Layer 8 of a small transformer language model trained on English Wikipedia (14 layers, counted from 0, width 96).
Take only the direct path to the model's output, skipping the later layers: a vector added to the residual stream pushes a token's score in proportion to its dot product with that token's output vector.

Output vectors of the tokens that the questions are about. A number n stands for (n - 500) times 0.0028.
" Aug": 786 447 440 385 463 351 472 749 484 461 606 324 567 564 384 592 460 331 438 539 545 452 366 365 190 565 569 667 532 433 442 395 611 617 584 402 355 503 632 601 455 548 503 285 411 581 673 380 442 504 596 601 429 428 528 660 492 489 344 323 432 548 469 604 384 517 394 475 515 438 448 519 569 430 416 294 507 686 362 443 453 528 441 334 384 404 532 433 512 606 475 394 634 506 598 534
"$": 492 360 676 220 530 543 577 664 433 527 591 586 516 616 475 480 497 368 550 413 542 397 389 466 569 685 482 543 836 525 489 451 371 366 360 576 378 573 456 777 632 401 389 589 325 533 541 535 525 517 575 464 586 583 576 588 388 521 639 594 558 497 623 488 403 618 216 315 247 504 496 301 445 573 759 310 628 617 533 571 409 545 532 458 464 528 378 563 626 543 496 389 663 510 801 532
"\n": 300 497 505 433 510 497 417 486 396 583 538 634 563 516 620 425 551 471 503 349 479 390 302 494 570 622 503 412 591 347 363 306 390 482 398 406 603 294 572 373 649 521 503 675 507 483 333 535 565 638 687 462 540 404 687 389 439 432 316 527 418 351 410 566 497 662 618 506 785 343 340 307 485 518 605 613 392 538 552 511 512 546 616 570 614 602 526 437 477 559 383 661 413 369 414 362
"ople": 706 398 666 533 479 277 710 476 257 467 312 638 305 433 410 676 362 370 308 609 509 294 590 380 273 539 500 456 452 663 542 355 314 611 459 542 546 614 497 665 773 277 567 646 646 570 532 574 462 429 671 520 390 606 611 594 479 405 341 528 477 719 646 636 268 529 470 593 303 508 377 559 519 532 464 247 556 587 330 574 604 531 372 392 475 601 341 533 669 708 659 600 772 434 331 452
"old": 324 306 433 281 374 460 437 487 496 324 734 490 451 432 395 579 510 418 504 748 516 719 447 517 187 492 574 574 794 393 230 340 379 404 676 409 627 619 487 517 381 547 623 323 522 453 601 528 552 548 688 439 371 682 738 324 311 565 684 600 483 449 578 396 496 459 283 592 306 602 504 583 402 541 431 447 714 403 429 576 461 458 416 401 457 404 354 624 454 528 637 381 619 454 471 547
"pp": 614 542 500 299 249 538 512 519 504 559 642 556 503 496 441 444 537 424 312 557 396 355 415 454 495 533 386 377 529 379 281 352 614 545 469 487 467 710 406 408 666 269 366 611 561 564 673 598 615 728 545 494 325 521 640 659 539 554 592 189 450 490 693 697 621 419 610 237 356 526 329 474 514 564 337 348 638 452 375 610 429 772 556 364 442 142 563 508 443 533 624 406 500 362 650 679
"ional": 495 311 522 480 763 645 599 511 561 520 472 597 273 388 726 504 531 226 399 745 622 581 410 446 197 562 518 476 462 517 349 418 551 700 491 605 674 702 667 694 727 609 475 674 446 520 323 390 531 678 514 674 513 476 433 766 371 350 413 688 275 467 429 771 239 306 495 192 601 425 523 248 610 764 439 354 524 686 503 620 639 597 218 323 304 466 478 667 563 395 641 449 671 474 799 603
"ian": 739 271 695 494 464 364 618 503 480 519 391 494 414 561 503 649 368 338 445 451 913 701 539 546 358 428 591 390 346 433 374 514 413 486 419 381 600 423 464 565 456 595 390 493 567 488 341 425 561 373 749 572 464 435 602 581 443 392 508 480 438 366 348 630 377 589 522 477 592 631 544 674 414 360 391 489 496 558 407 523 407 503 255 569 519 734 428 624 410 444 698 593 586 363 312 611
" other": 575 572 436 433 451 420 691 546 282 581 558 408 431 372 444 544 339 415 403 507 450 447 431 440 245 530 480 577 453 399 385 455 560 468 596 506 448 647 677 475 373 457 403 546 466 628 778 500 326 668 599 666 542 674 583 598 379 588 386 460 580 572 756 511 280 379 511 428 497 534 461 470 600 546 662 490 558 573 472 452 669 728 503 586 363 621 356 562 434 631 493 410 790 412 657 573
"ov": 443 507 411 594 533 262 466 506 370 445 538 577 617 480 367 555 346 581 431 652 507 702 271 500 496 505 574 459 568 568 554 417 618 497 550 399 574 348 437 640 504 500 474 377 528 471 572 398 426 488 519 319 232 354 324 411 500 468 654 348 546 651 548 453 545 350 365 409 602 646 735 469 324 437 703 547 350 842 403 583 544 454 479 487 497 272 617 646 650 530 596 470 275 379 454 553
" American": 575 550 620 436 654 388 566 716 533 729 461 481 448 443 343 540 364 400 469 510 493 494 579 321 308 541 519 609 567 587 522 503 464 505 528 411 547 494 577 572 494 522 489 397 531 585 553 440 486 500 685 400 515 632 632 726 421 500 360 591 483 358 326 507 358 393 305 429 371 457 367 615 500 542 745 459 454 434 498 420 552 553 344 491 567 413 396 491 563 361 466 491 702 500 398 673
" Y": 759 561 415 513 711 463 505 549 516 513 534 481 479 547 589 371 538 452 498 539 330 557 458 422 256 502 466 526 619 523 532 465 359 666 412 429 443 495 560 451 400 574 556 502 432 493 505 384 281 590 557 512 507 503 559 635 533 516 300 542 394 493 439 543 497 359 454 523 448 619 445 533 416 605 437 539 356 526 496 472 553 486 495 483 524 523 509 485 562 536 476 596 546 431 524 561
"ball": 495 568 500 540 389 516 705 572 456 586 664 598 421 496 249 500 307 229 394 718 310 484 514 228 489 431 630 585 606 790 325 422 476 638 623 402 410 495 412 392 976 203 533 478 324 518 536 183 516 716 617 593 432 750 746 465 431 485 262 432 407 303 333 359 581 591 318 616 390 549 486 474 415 711 325 357 620 579 503 684 380 496 416 363 435 656 412 491 388 611 759 581 630 134 722 600

Output weights of attention head 0. The head adds the sum of these rows, row i times number i of z. A number n stands for (n - 500) times 0.0012.
o0: 436 471 564 441 266 471 684 501 387 500 496 466 383 464 468 633 453 595 360 535 521 499 440 734 550 521 510 820 412 319 423 408 543 503 580 500 517 276 517 314 580 463 509 450 470 435 374 484 562 434 491 678 458 579 584 500 554 425 590 247 488 533 681 346 393 582 611 413 572 480 393 574 485 514 518 407 337 386 512 577 265 518 330 496 273 429 597 714 525 528 473 501 510 475 687 554
o1: 370 421 614 675 686 555 670 637 433 423 538 604 424 400 613 503 674 759 606 577 519 581 406 537 497 481 643 562 537 237 503 364 541 517 584 431 532 427 390 418 601 447 297 369 337 691 504 559 171 447 336 519 559 414 430 472 658 379 662 376 461 616 475 227 554 669 793 462 696 426 486 532 346 525 447 827 552 598 379 677 467 464 486 662 319 428 425 436 404 578 589 345 550 467 244 367
o2: 462 639 712 509 542 443 528 410 372 506 404 683 627 347 398 651 606 483 586 622 493 275 360 328 287 501 521 359 260 278 441 364 554 517 590 524 595 609 201 227 685 503 541 628 502 561 234 399 463 352 741 435 419 423 622 580 499 495 316 559 386 447 609 609 295 290 662 647 519 498 369 474 497 415 452 519 642 515 301 546 640 329 291 571 377 585 520 449 379 679 673 656 502 622 277 385
o3: 548 451 396 406 565 610 462 795 751 401 452 375 510 680 511 491 554 507 511 505 569 631 519 348 426 877 431 502 769 696 574 420 360 478 206 531 396 604 596 504 557 428 445 363 459 469 611 478 567 227 428 800 592 665 578 705 518 348 580 617 432 521 353 339 415 673 562 479 437 479 739 529 424 584 616 279 415 555 640 525 482 373 576 335 571 400 556 403 528 515 520 577 598 370 508 570
o4: 566 437 541 531 444 618 596 324 521 591 554 390 523 296 698 510 611 486 340 473 503 494 547 503 570 389 516 485 323 281 444 512 470 615 690 378 501 401 617 392 675 444 410 579 471 315 429 691 398 478 533 426 401 447 394 303 588 473 449 438 401 495 584 512 737 583 506 415 578 457 250 465 482 572 439 541 625 609 297 490 310 593 539 584 325 355 453 524 733 548 624 566 382 659 531 506
o5: 789 616 387 486 556 217 645 399 605 214 547 558 473 266 530 410 501 425 602 589 333 498 447 361 436 580 507 434 437 588 352 571 347 726 512 492 484 267 376 322 548 540 557 542 258 460 345 460 417 372 527 502 537 640 405 507 290 597 321 647 419 450 449 547 600 359 352 431 561 631 356 455 503 520 422 532 424 565 610 382 467 564 480 502 424 432 550 414 671 545 512 438 445 570 337 685
o6: 389 459 531 446 509 524 462 367 544 330 528 722 551 622 532 484 365 271 547 392 535 558 592 615 381 585 482 529 497 579 511 374 556 478 564 459 665 606 361 373 313 634 410 499 355 798 313 328 617 413 600 525 623 389 302 445 639 178 484 480 541 413 639 363 479 629 319 453 316 470 779 501 547 569 382 510 480 501 624 194 385 430 505 337 360 517 486 421 481 539 349 445 445 462 488 391
o7: 716 473 603 621 434 224 591 542 532 413 504 361 545 463 528 422 410 449 492 578 454 521 459 744 327 478 397 549 521 369 496 483 339 659 569 501 388 472 513 447 253 434 670 495 421 486 531 343 430 451 538 564 395 585 493 410 494 647 704 491 530 543 378 391 482 473 306 498 396 647 511 703 592 452 270 388 319 233 719 419 382 651 419 549 295 425 553 524 564 453 248 465 580 669 696 571
o8: 535 487 463 325 640 348 299 461 634 362 387 473 588 581 648 473 554 605 585 608 439 282 448 72 554 444 424 430 625 477 585 714 390 442 437 709 581 499 602 503 528 411 541 448 531 538 490 567 417 704 518 446 453 356 561 568 300 652 240 542 486 531 635 652 635 288 442 571 656 447 484 320 431 357 495 592 505 660 613 414 692 572 504 618 652 546 430 342 420 692 575 604 531 630 261 645
o9: 431 310 515 393 343 485 301 540 459 584 555 490 467 524 580 423 565 578 268 285 433 392 424 751 454 599 550 774 626 173 631 397 479 542 429 552 611 388 698 438 515 363 440 732 490 575 545 530 669 410 449 462 543 623 606 580 477 532 496 349 589 504 530 395 545 751 619 420 711 618 487 491 584 506 553 311 377 430 538 621 460 693 525 485 447 493 488 542 480 539 464 668 582 279 770 421
o10: 681 510 511 555 639 549 541 503 658 510 469 314 523 602 619 494 641 596 645 721 457 504 504 329 498 424 353 511 574 469 345 506 502 525 542 454 293 440 668 525 458 575 290 328 577 405 722 247 342 504 399 677 397 415 575 564 547 513 446 531 470 670 401 526 572 444 430 434 439 291 448 516 373 437 479 644 466 359 561 485 512 404 569 686 615 452 496 479 399 671 251 386 561 626 400 557
o11: 568 459 537 421 233 594 808 490 770 549 660 507 481 643 700 438 504 434 297 418 580 499 624 664 501 782 620 804 531 526 505 434 602 715 500 489 466 240 742 514 506 454 395 549 566 201 513 508 621 440 444 674 532 555 454 565 491 309 656 478 495 398 674 325 521 717 455 451 437 310 442 456 506 642 539 431 448 344 611 500 288 504 597 300 417 486 588 630 577 533 264 427 551 616 568 572
o12: 520 736 560 485 720 448 655 572 449 712 340 516 413 543 468 529 657 472 634 505 569 680 413 488 365 721 359 489 561 414 431 446 509 553 463 338 420 333 417 236 547 645 440 477 496 484 380 362 398 294 524 695 598 571 617 551 522 432 382 633 317 482 442 385 404 541 495 339 568 406 414 402 512 538 632 427 414 688 631 568 314 353 514 736 672 491 373 490 494 748 225 551 467 596 354 610
o13: 199 257 492 348 811 585 269 719 617 567 473 453 405 745 470 375 407 612 638 434 517 460 451 275 755 661 511 398 785 518 643 616 535 298 322 551 658 451 394 433 584 439 641 517 693 600 401 682 533 543 524 473 475 597 527 567 352 614 276 477 619 560 497 487 501 576 589 699 694 466 757 291 614 500 669 392 422 693 702 451 609 453 650 454 868 597 327 245 386 566 420 505 515 500 298 459
o14: 302 618 596 605 523 451 628 499 382 586 382 507 446 516 522 534 557 517 453 467 531 548 333 585 478 683 404 630 567 417 456 425 417 385 419 274 661 201 264 310 661 467 595 528 677 403 265 527 584 343 549 589 508 645 661 564 414 556 268 496 439 532 456 393 491 474 757 408 762 323 236 433 676 458 600 371 359 645 544 540 423 406 421 697 592 525 451 513 471 617 469 516 309 309 506 358
o15: 627 492 297 396 448 464 647 576 428 695 454 320 500 556 205 574 352 371 395 686 765 524 464 487 562 573 425 481 433 696 531 697 394 324 574 589 385 476 456 662 563 590 903 298 419 118 513 691 521 388 360 633 416 448 586 646 486 452 414 496 354 664 459 538 459 382 332 476 277 429 518 665 388 440 627 332 442 338 394 498 605 507 333 399 682 520 626 596 673 472 663 502 520 598 449 574
o16: 691 547 386 413 421 670 384 430 719 445 545 465 507 598 729 551 347 433 499 429 377 575 529 462 565 210 544 607 549 610 699 631 499 552 475 464 747 547 515 742 398 363 410 314 353 152 502 657 657 394 355 410 692 460 374 433 518 525 409 463 424 477 329 520 600 621 432 455 647 469 510 520 475 592 705 479 489 654 416 551 391 642 635 292 645 494 578 291 644 415 586 334 445 602 505 332
o17: 508 399 434 534 510 518 263 493 688 354 566 544 612 534 536 602 359 621 612 576 372 439 738 483 458 318 537 474 462 660 537 515 495 445 504 682 466 722 517 701 460 447 328 433 506 436 562 490 583 572 502 479 564 424 403 432 554 568 654 480 582 458 455 693 616 520 491 572 466 524 655 597 487 495 373 571 580 424 371 443 532 482 519 302 473 507 665 365 352 249 650 372 579 628 475 337
o18: 478 600 543 575 472 362 471 305 626 412 479 653 721 486 435 472 428 528 563 646 385 287 742 429 378 638 542 561 443 661 371 351 516 564 609 611 497 440 468 402 624 462 229 734 697 552 383 289 653 492 588 579 592 562 575 486 307 631 384 540 590 299 561 809 434 339 444 468 522 512 366 467 624 496 292 549 477 334 334 377 584 391 527 387 472 508 565 349 263 493 555 485 461 592 461 401
o19: 648 529 480 485 610 362 262 326 455 381 529 386 330 293 434 553 601 589 546 481 396 398 535 334 417 338 502 547 508 527 301 550 468 520 472 535 358 735 577 492 533 597 489 486 529 520 751 528 437 483 415 452 595 422 490 470 362 584 632 553 490 669 575 511 596 507 544 435 348 740 496 563 340 283 303 582 419 585 528 394 646 530 442 542 416 413 606 428 488 555 508 615 474 343 483 624
o20: 707 390 490 525 674 593 274 425 593 625 479 328 517 425 416 509 432 521 561 527 569 445 701 578 429 416 454 399 379 454 527 460 475 419 630 545 376 757 454 486 592 548 584 499 508 411 624 487 466 456 307 508 378 351 368 336 655 487 625 479 611 638 434 588 748 606 375 547 306 640 587 772 484 399 164 491 509 430 495 415 448 520 439 578 468 461 575 241 499 571 485 561 449 712 444 406
o21: 535 499 536 505 318 713 708 582 323 725 429 412 415 676 363 528 437 523 399 416 457 737 246 756 510 573 649 543 560 353 668 266 812 522 359 469 535 526 413 471 409 509 469 257 391 526 642 607 649 545 468 453 524 510 617 589 676 276 750 452 604 631 420 343 422 642 560 646 463 403 651 550 495 579 649 457 547 532 619 582 452 594 465 535 554 574 522 555 431 466 286 401 456 385 586 323
o22: 535 532 562 391 590 555 336 472 785 357 447 741 418 625 547 520 429 635 575 480 605 577 538 628 288 553 475 560 633 508 617 393 498 567 324 622 564 532 509 465 390 425 339 492 116 740 487 356 757 591 677 438 603 525 481 617 502 383 424 352 506 547 406 337 575 388 522 394 470 681 754 485 400 527 381 522 455 572 679 595 714 610 537 583 389 555 530 436 455 781 514 330 476 592 625 466
o23: 251 611 585 441 503 393 451 481 488 680 368 730 628 695 681 604 543 396 570 485 536 317 594 603 529 563 450 473 432 533 518 472 466 434 555 462 470 442 416 417 519 455 558 697 681 477 349 405 601 647 694 544 402 497 462 457 446 528 421 454 467 247 835 670 441 367 441 470 475 384 291 326 537 537 527 546 523 456 575 523 503 479 476 471 428 732 449 594 400 582 499 616 435 620 586 678
o24: 476 439 457 616 458 729 191 447 396 443 403 542 600 405 463 601 504 536 352 289 627 374 614 368 649 497 238 533 450 275 449 576 468 479 450 666 465 709 470 476 445 421 499 467 456 470 573 464 533 386 488 547 427 501 574 611 535 552 405 479 325 376 618 587 587 558 563 549 340 439 559 389 473 453 545 329 665 595 220 429 494 455 392 418 406 454 419 618 543 361 741 752 672 420 731 523
o25: 427 458 516 542 784 400 586 528 452 516 511 402 397 341 454 581 611 531 595 527 564 543 565 502 475 773 389 502 474 375 216 409 385 548 664 395 368 332 478 173 729 579 403 521 648 642 359 348 322 430 502 690 450 453 520 431 525 511 531 532 459 528 599 422 566 484 601 364 513 488 361 470 467 419 327 460 439 565 588 450 185 345 421 652 373 391 451 492 404 646 401 575 433 465 357 612
o26: 502 409 510 280 597 388 482 555 574 335 603 627 481 682 539 570 481 331 591 660 348 465 463 500 310 498 377 550 576 442 604 499 527 656 548 672 530 462 327 424 352 536 343 360 140 664 344 442 666 342 577 337 431 596 439 544 600 622 404 442 371 485 390 559 373 462 355 471 449 581 696 566 556 514 571 597 395 411 668 373 493 725 444 348 523 633 415 432 364 550 356 278 580 728 331 362
o27: 743 760 603 563 577 317 427 460 330 561 380 399 617 432 452 724 534 511 626 502 518 498 430 305 456 88 313 460 382 501 476 726 345 365 697 513 430 795 367 600 258 499 533 187 425 180 425 684 224 402 283 444 510 390 475 443 500 665 506 602 158 660 477 575 451 325 263 490 358 509 447 578 314 359 565 528 542 700 417 566 402 515 254 531 521 467 565 438 649 366 613 473 495 738 315 530
o28: 525 290 554 508 666 498 416 509 644 266 590 544 381 425 512 464 561 617 813 584 312 438 513 346 413 544 481 298 532 374 386 464 598 417 437 576 382 595 561 429 466 574 335 560 518 959 584 255 486 596 587 523 365 496 528 620 648 497 561 508 563 630 502 470 463 471 502 563 344 439 758 478 432 319 325 661 598 286 638 421 600 380 524 668 495 506 444 528 377 506 317 418 643 529 455 550
o29: 504 547 497 534 384 447 744 574 438 495 486 347 610 493 580 484 612 631 368 584 372 473 146 454 500 587 508 649 525 238 546 439 531 591 486 517 472 283 578 260 569 357 495 436 492 441 392 643 436 363 497 546 442 649 686 630 493 585 505 409 343 531 480 477 436 543 611 614 728 292 357 440 603 500 659 476 446 467 533 438 432 549 409 538 485 463 486 559 518 542 472 466 486 429 420 433
o30: 321 631 534 495 340 672 628 380 529 533 445 555 610 559 614 473 426 609 450 431 574 605 637 737 489 495 477 526 448 580 490 304 620 474 614 415 412 518 465 547 382 490 478 570 458 576 422 555 428 781 612 560 551 458 370 438 642 188 693 357 716 383 578 544 651 464 374 449 336 536 569 504 477 557 371 511 577 536 627 360 322 556 525 508 236 464 535 642 599 478 510 458 348 536 737 638
o31: 419 556 275 573 522 523 404 470 627 604 597 604 487 542 450 529 465 534 594 349 618 484 679 393 737 415 310 323 365 541 463 597 458 605 623 482 606 576 508 667 471 529 623 435 623 704 562 297 513 519 620 556 438 458 380 568 442 635 411 455 436 407 599 636 585 299 452 507 366 377 609 499 624 546 288 457 368 425 553 466 419 173 519 245 723 436 414 628 356 242 433 374 442 647 590 560

Each question shows a token from some text and the vector z that the head gathered there. A number n stands for (n - 500) times 0.008.

"ome": 513 571 443 610 449 439 434 437 435 566 524 502 577 550 599 455 468 455 460 535 457 501 556 499 557 528 402 375 482 438 446 389
Which three tokens does it push up most, strongest first? "\n", "$", "ball"

"te": 477 565 518 506 542 552 587 538 494 453 533 601 588 427 540 487 506 459 483 442 473 460 549 602 456 556 624 488 457 485 510 534
Pushed up most: "ional"

"m": 516 595 476 378 613 490 581 442 561 682 431 472 677 528 535 404 459 346 468 361 483 471 630 604 516 646 598 375 392 462 464 566
Which two tokens does it push up most, strongest first? "\n", "ional"

"iv": 505 482 481 619 479 571 522 507 462 547 466 622 600 453 542 614 435 374 547 478 520 540 549 463 447 534 427 406 429 507 505 480
Which of these tokens does it push down most? "ov"

"ing": 529 522 429 472 405 497 484 588 532 598 534 507 504 519 526 380 469 437 503 515 504 530 651 575 437 453 530 411 541 467 538 514
Pushed up most: "\n"

"ut": 647 596 473 469 446 537 595 633 279 664 334 527 397 452 447 358 389 543 522 567 579 549 531 470 456 581 569 313 528 427 527 429
Which of these tokens does it push down most? " American"

"ic": 414 546 498 544 543 504 544 433 524 471 558 540 562 495 490 482 512 496 513 527 608 517 540 485 499 531 509 519 492 473 527 512
Which of these tokens does it push down most? " other"

" d": 508 523 441 608 506 532 516 523 477 525 542 573 553 488 479 538 503 467 489 532 574 514 572 417 473 526 494 443 542 504 476 493
Pushed up most: " Aug"

"r": 450 471 505 543 564 471 433 522 515 573 524 530 533 464 490 540 500 444 458 558 592 505 427 480 568 495 448 570 429 550 470 447
Which three tokens does it push up most, strongest first? "ople", " Aug", "pp"

" its": 340 410 639 525 260 669 499 654 673 329 616 368 662 481 414 546 280 439 550 716 568 355 548 654 416 573 593 765 719 405 387 549
Which three tokens does it push up most, strongest first? " Y", " American", "ople"

"g": 576 460 484 460 476 508 391 613 536 620 515 577 479 408 502 420 457 488 527 568 384 551 289 467 497 476 402 418 437 678 493 356
Pushed up most: " other"

"ild": 485 508 502 486 515 523 581 557 458 552 419 512 534 451 495 487 515 450 514 461 515 500 433 528 455 478 522 541 382 486 560 476
Pushed up most: "ian"

" a": 505 617 370 489 476 557 358 570 633 621 590 533 389 521 447 400 509 492 512 582 445 400 552 447 461 474 467 452 509 563 494 499
Which of these tokens does it push down most? "ian"

" pre": 512 623 554 442 641 480 558 482 529 451 553 518 541 522 522 471 549 486 398 455 632 518 553 499 427 545 533 524 490 510 561 400
Which two tokens does it push up most, strongest first? "ov", "\n"

" and": 611 434 604 361 300 423 600 620 343 445 513 395 583 337 503 520 276 296 382 571 473 822 691 503 377 419 576 525 596 455 623 428
Pushed up most: " other"

"ous": 503 455 476 605 392 428 476 529 412 505 565 510 537 394 527 658 483 433 443 562 576 572 526 432 550 423 407 497 510 472 445 500
Pushed up most: " Aug"

".": 560 513 523 472 552 508 475 475 514 602 457 494 508 456 577 409 470 424 519 547 467 477 487 534 600 535 439 448 469 555 486 464
Which of these tokens does it push down most? " American"

" for": 343 344 691 444 255 746 512 699 689 281 621 349 687 456 406 523 277 402 572 733 543 314 536 659 395 578 634 788 737 389 345 583
Which three tokens does it push up most, strongest first? " Y", " American", "ople"

" more": 472 594 488 623 426 433 361 461 515 527 586 529 570 490 458 518 374 303 390 628 490 715 553 405 527 445 364 477 498 573 473 359
Pushed up most: " other"

"ation": 569 459 528 312 701 602 422 467 559 630 390 473 450 392 625 382 491 378 549 659 519 407 458 560 625 514 323 506 320 533 614 525
Which three tokens does it push up most, strongest first? "pp", "\n", "ople"

"on": 557 514 506 479 552 489 458 505 555 554 502 627 480 464 472 492 508 467 496 468 487 506 496 558 535 467 480 520 448 561 531 498
Which two tokens does it push up most, strongest first? "pp", "\n"

" the": 624 487 416 504 387 518 338 581 725 520 681 637 500 575 539 552 467 450 614 449 443 360 552 645 413 491 503 480 478 586 506 638
Which three tokens does it push up most, strongest first? "\n", " American", " Y"

"vel": 466 561 520 595 371 599 649 590 590 529 478 361 586 673 538 393 518 532 445 502 614 481 716 528 483 575 764 556 656 468 431 503
Which of these tokens does it push down most? "pp"

"ib": 468 448 525 545 464 601 479 578 475 512 512 510 579 495 590 561 480 425 542 475 505 426 526 515 482 512 512 468 475 539 423 545
Pushed up most: " American"

"ist": 545 455 510 471 560 523 480 509 503 593 459 570 497 493 538 480 492 425 486 517 492 492 444 542 536 507 469 510 430 537 509 497
Pushed up most: "\n"

"ed": 547 555 367 436 476 511 284 598 713 603 664 565 419 542 409 510 534 440 514 478 426 373 503 511 450 424 538 531 446 613 410 570
Which of these tokens does it push down most? "ian"

" W": 529 369 563 462 618 500 476 677 457 626 449 475 515 313 511 516 429 493 615 642 732 412 448 539 556 585 388 659 290 484 613 505
Which three tokens does it push up most, strongest first? "pp", "ople", "ian"

"if": 357 489 479 558 504 539 584 491 431 536 383 569 650 578 509 535 522 430 565 477 593 365 489 490 407 484 621 588 384 350 394 530
Which two tokens does it push up most, strongest first? " American", " Y"

"ar": 481 573 509 425 638 514 527 468 416 581 416 531 515 476 506 390 516 472 495 496 541 523 431 431 563 517 509 459 429 558 525 471
Which of these tokens does it push down most? " American"

"ess": 504 497 461 573 474 515 415 464 512 579 503 577 582 548 544 561 506 351 422 528 437 540 527 414 490 467 387 472 453 549 425 528
Which of these tokens does it push down most? "old"

" se": 618 345 535 505 634 665 638 589 497 564 348 687 567 397 626 753 386 363 652 452 564 231 394 600 577 658 462 500 295 439 475 611
Which two tokens does it push up most, strongest first? "ople", "ball"

"p": 654 509 574 570 420 526 643 700 385 490 507 589 428 414 396 540 406 556 521 541 551 399 456 520 476 642 592 416 610 455 430 542
Which two tokens does it push up most, strongest first? "old", " Aug"

"i": 430 470 438 484 618 431 499 522 586 563 533 575 544 507 370 506 494 446 364 524 673 518 525 546 500 501 453 598 503 441 542 511
Pushed up most: "$"

" P": 438 551 540 509 455 582 479 536 528 298 572 372 612 458 465 639 590 518 392 454 570 561 544 385 385 451 512 631 411 509 585 378
Pushed up most: "ov"

"==": 685 289 868 245 687 747 453 555 508 232 526 326 580 166 702 743 289 505 931 536 635 48 163 800 665 822 456 895 297 570 450 656
Which two tokens does it push up most, strongest first? "ople", "ian"

"ost": 555 479 534 460 501 574 491 562 481 534 469 528 491 484 525 515 474 430 464 511 467 484 454 539 523 493 520 551 470 524 474 528
Which three tokens does it push up most, strongest first? "ople", " other", "ian"

" re": 609 528 548 436 476 496 464 560 494 568 483 508 494 454 483 499 424 461 507 501 478 485 497 532 513 506 537 495 486 523 464 504
Pushed up most: " other"

"is": 602 395 674 434 586 677 467 529 465 405 496 397 577 330 690 589 377 506 787 519 550 202 313 631 612 702 453 641 393 535 420 487
Pushed up most: "ople"

" be": 518 402 556 609 391 522 572 476 437 449 561 653 564 410 567 539 387 516 692 492 506 496 499 545 379 556 495 203 631 449 497 464
Pushed up most: "ball"

"ased": 508 455 479 686 371 587 475 513 321 496 594 646 653 314 630 501 560 547 736 437 493 566 713 475 437 447 504 226 490 503 559 414
Which three tokens does it push up most, strongest first? "ball", "ional", "$"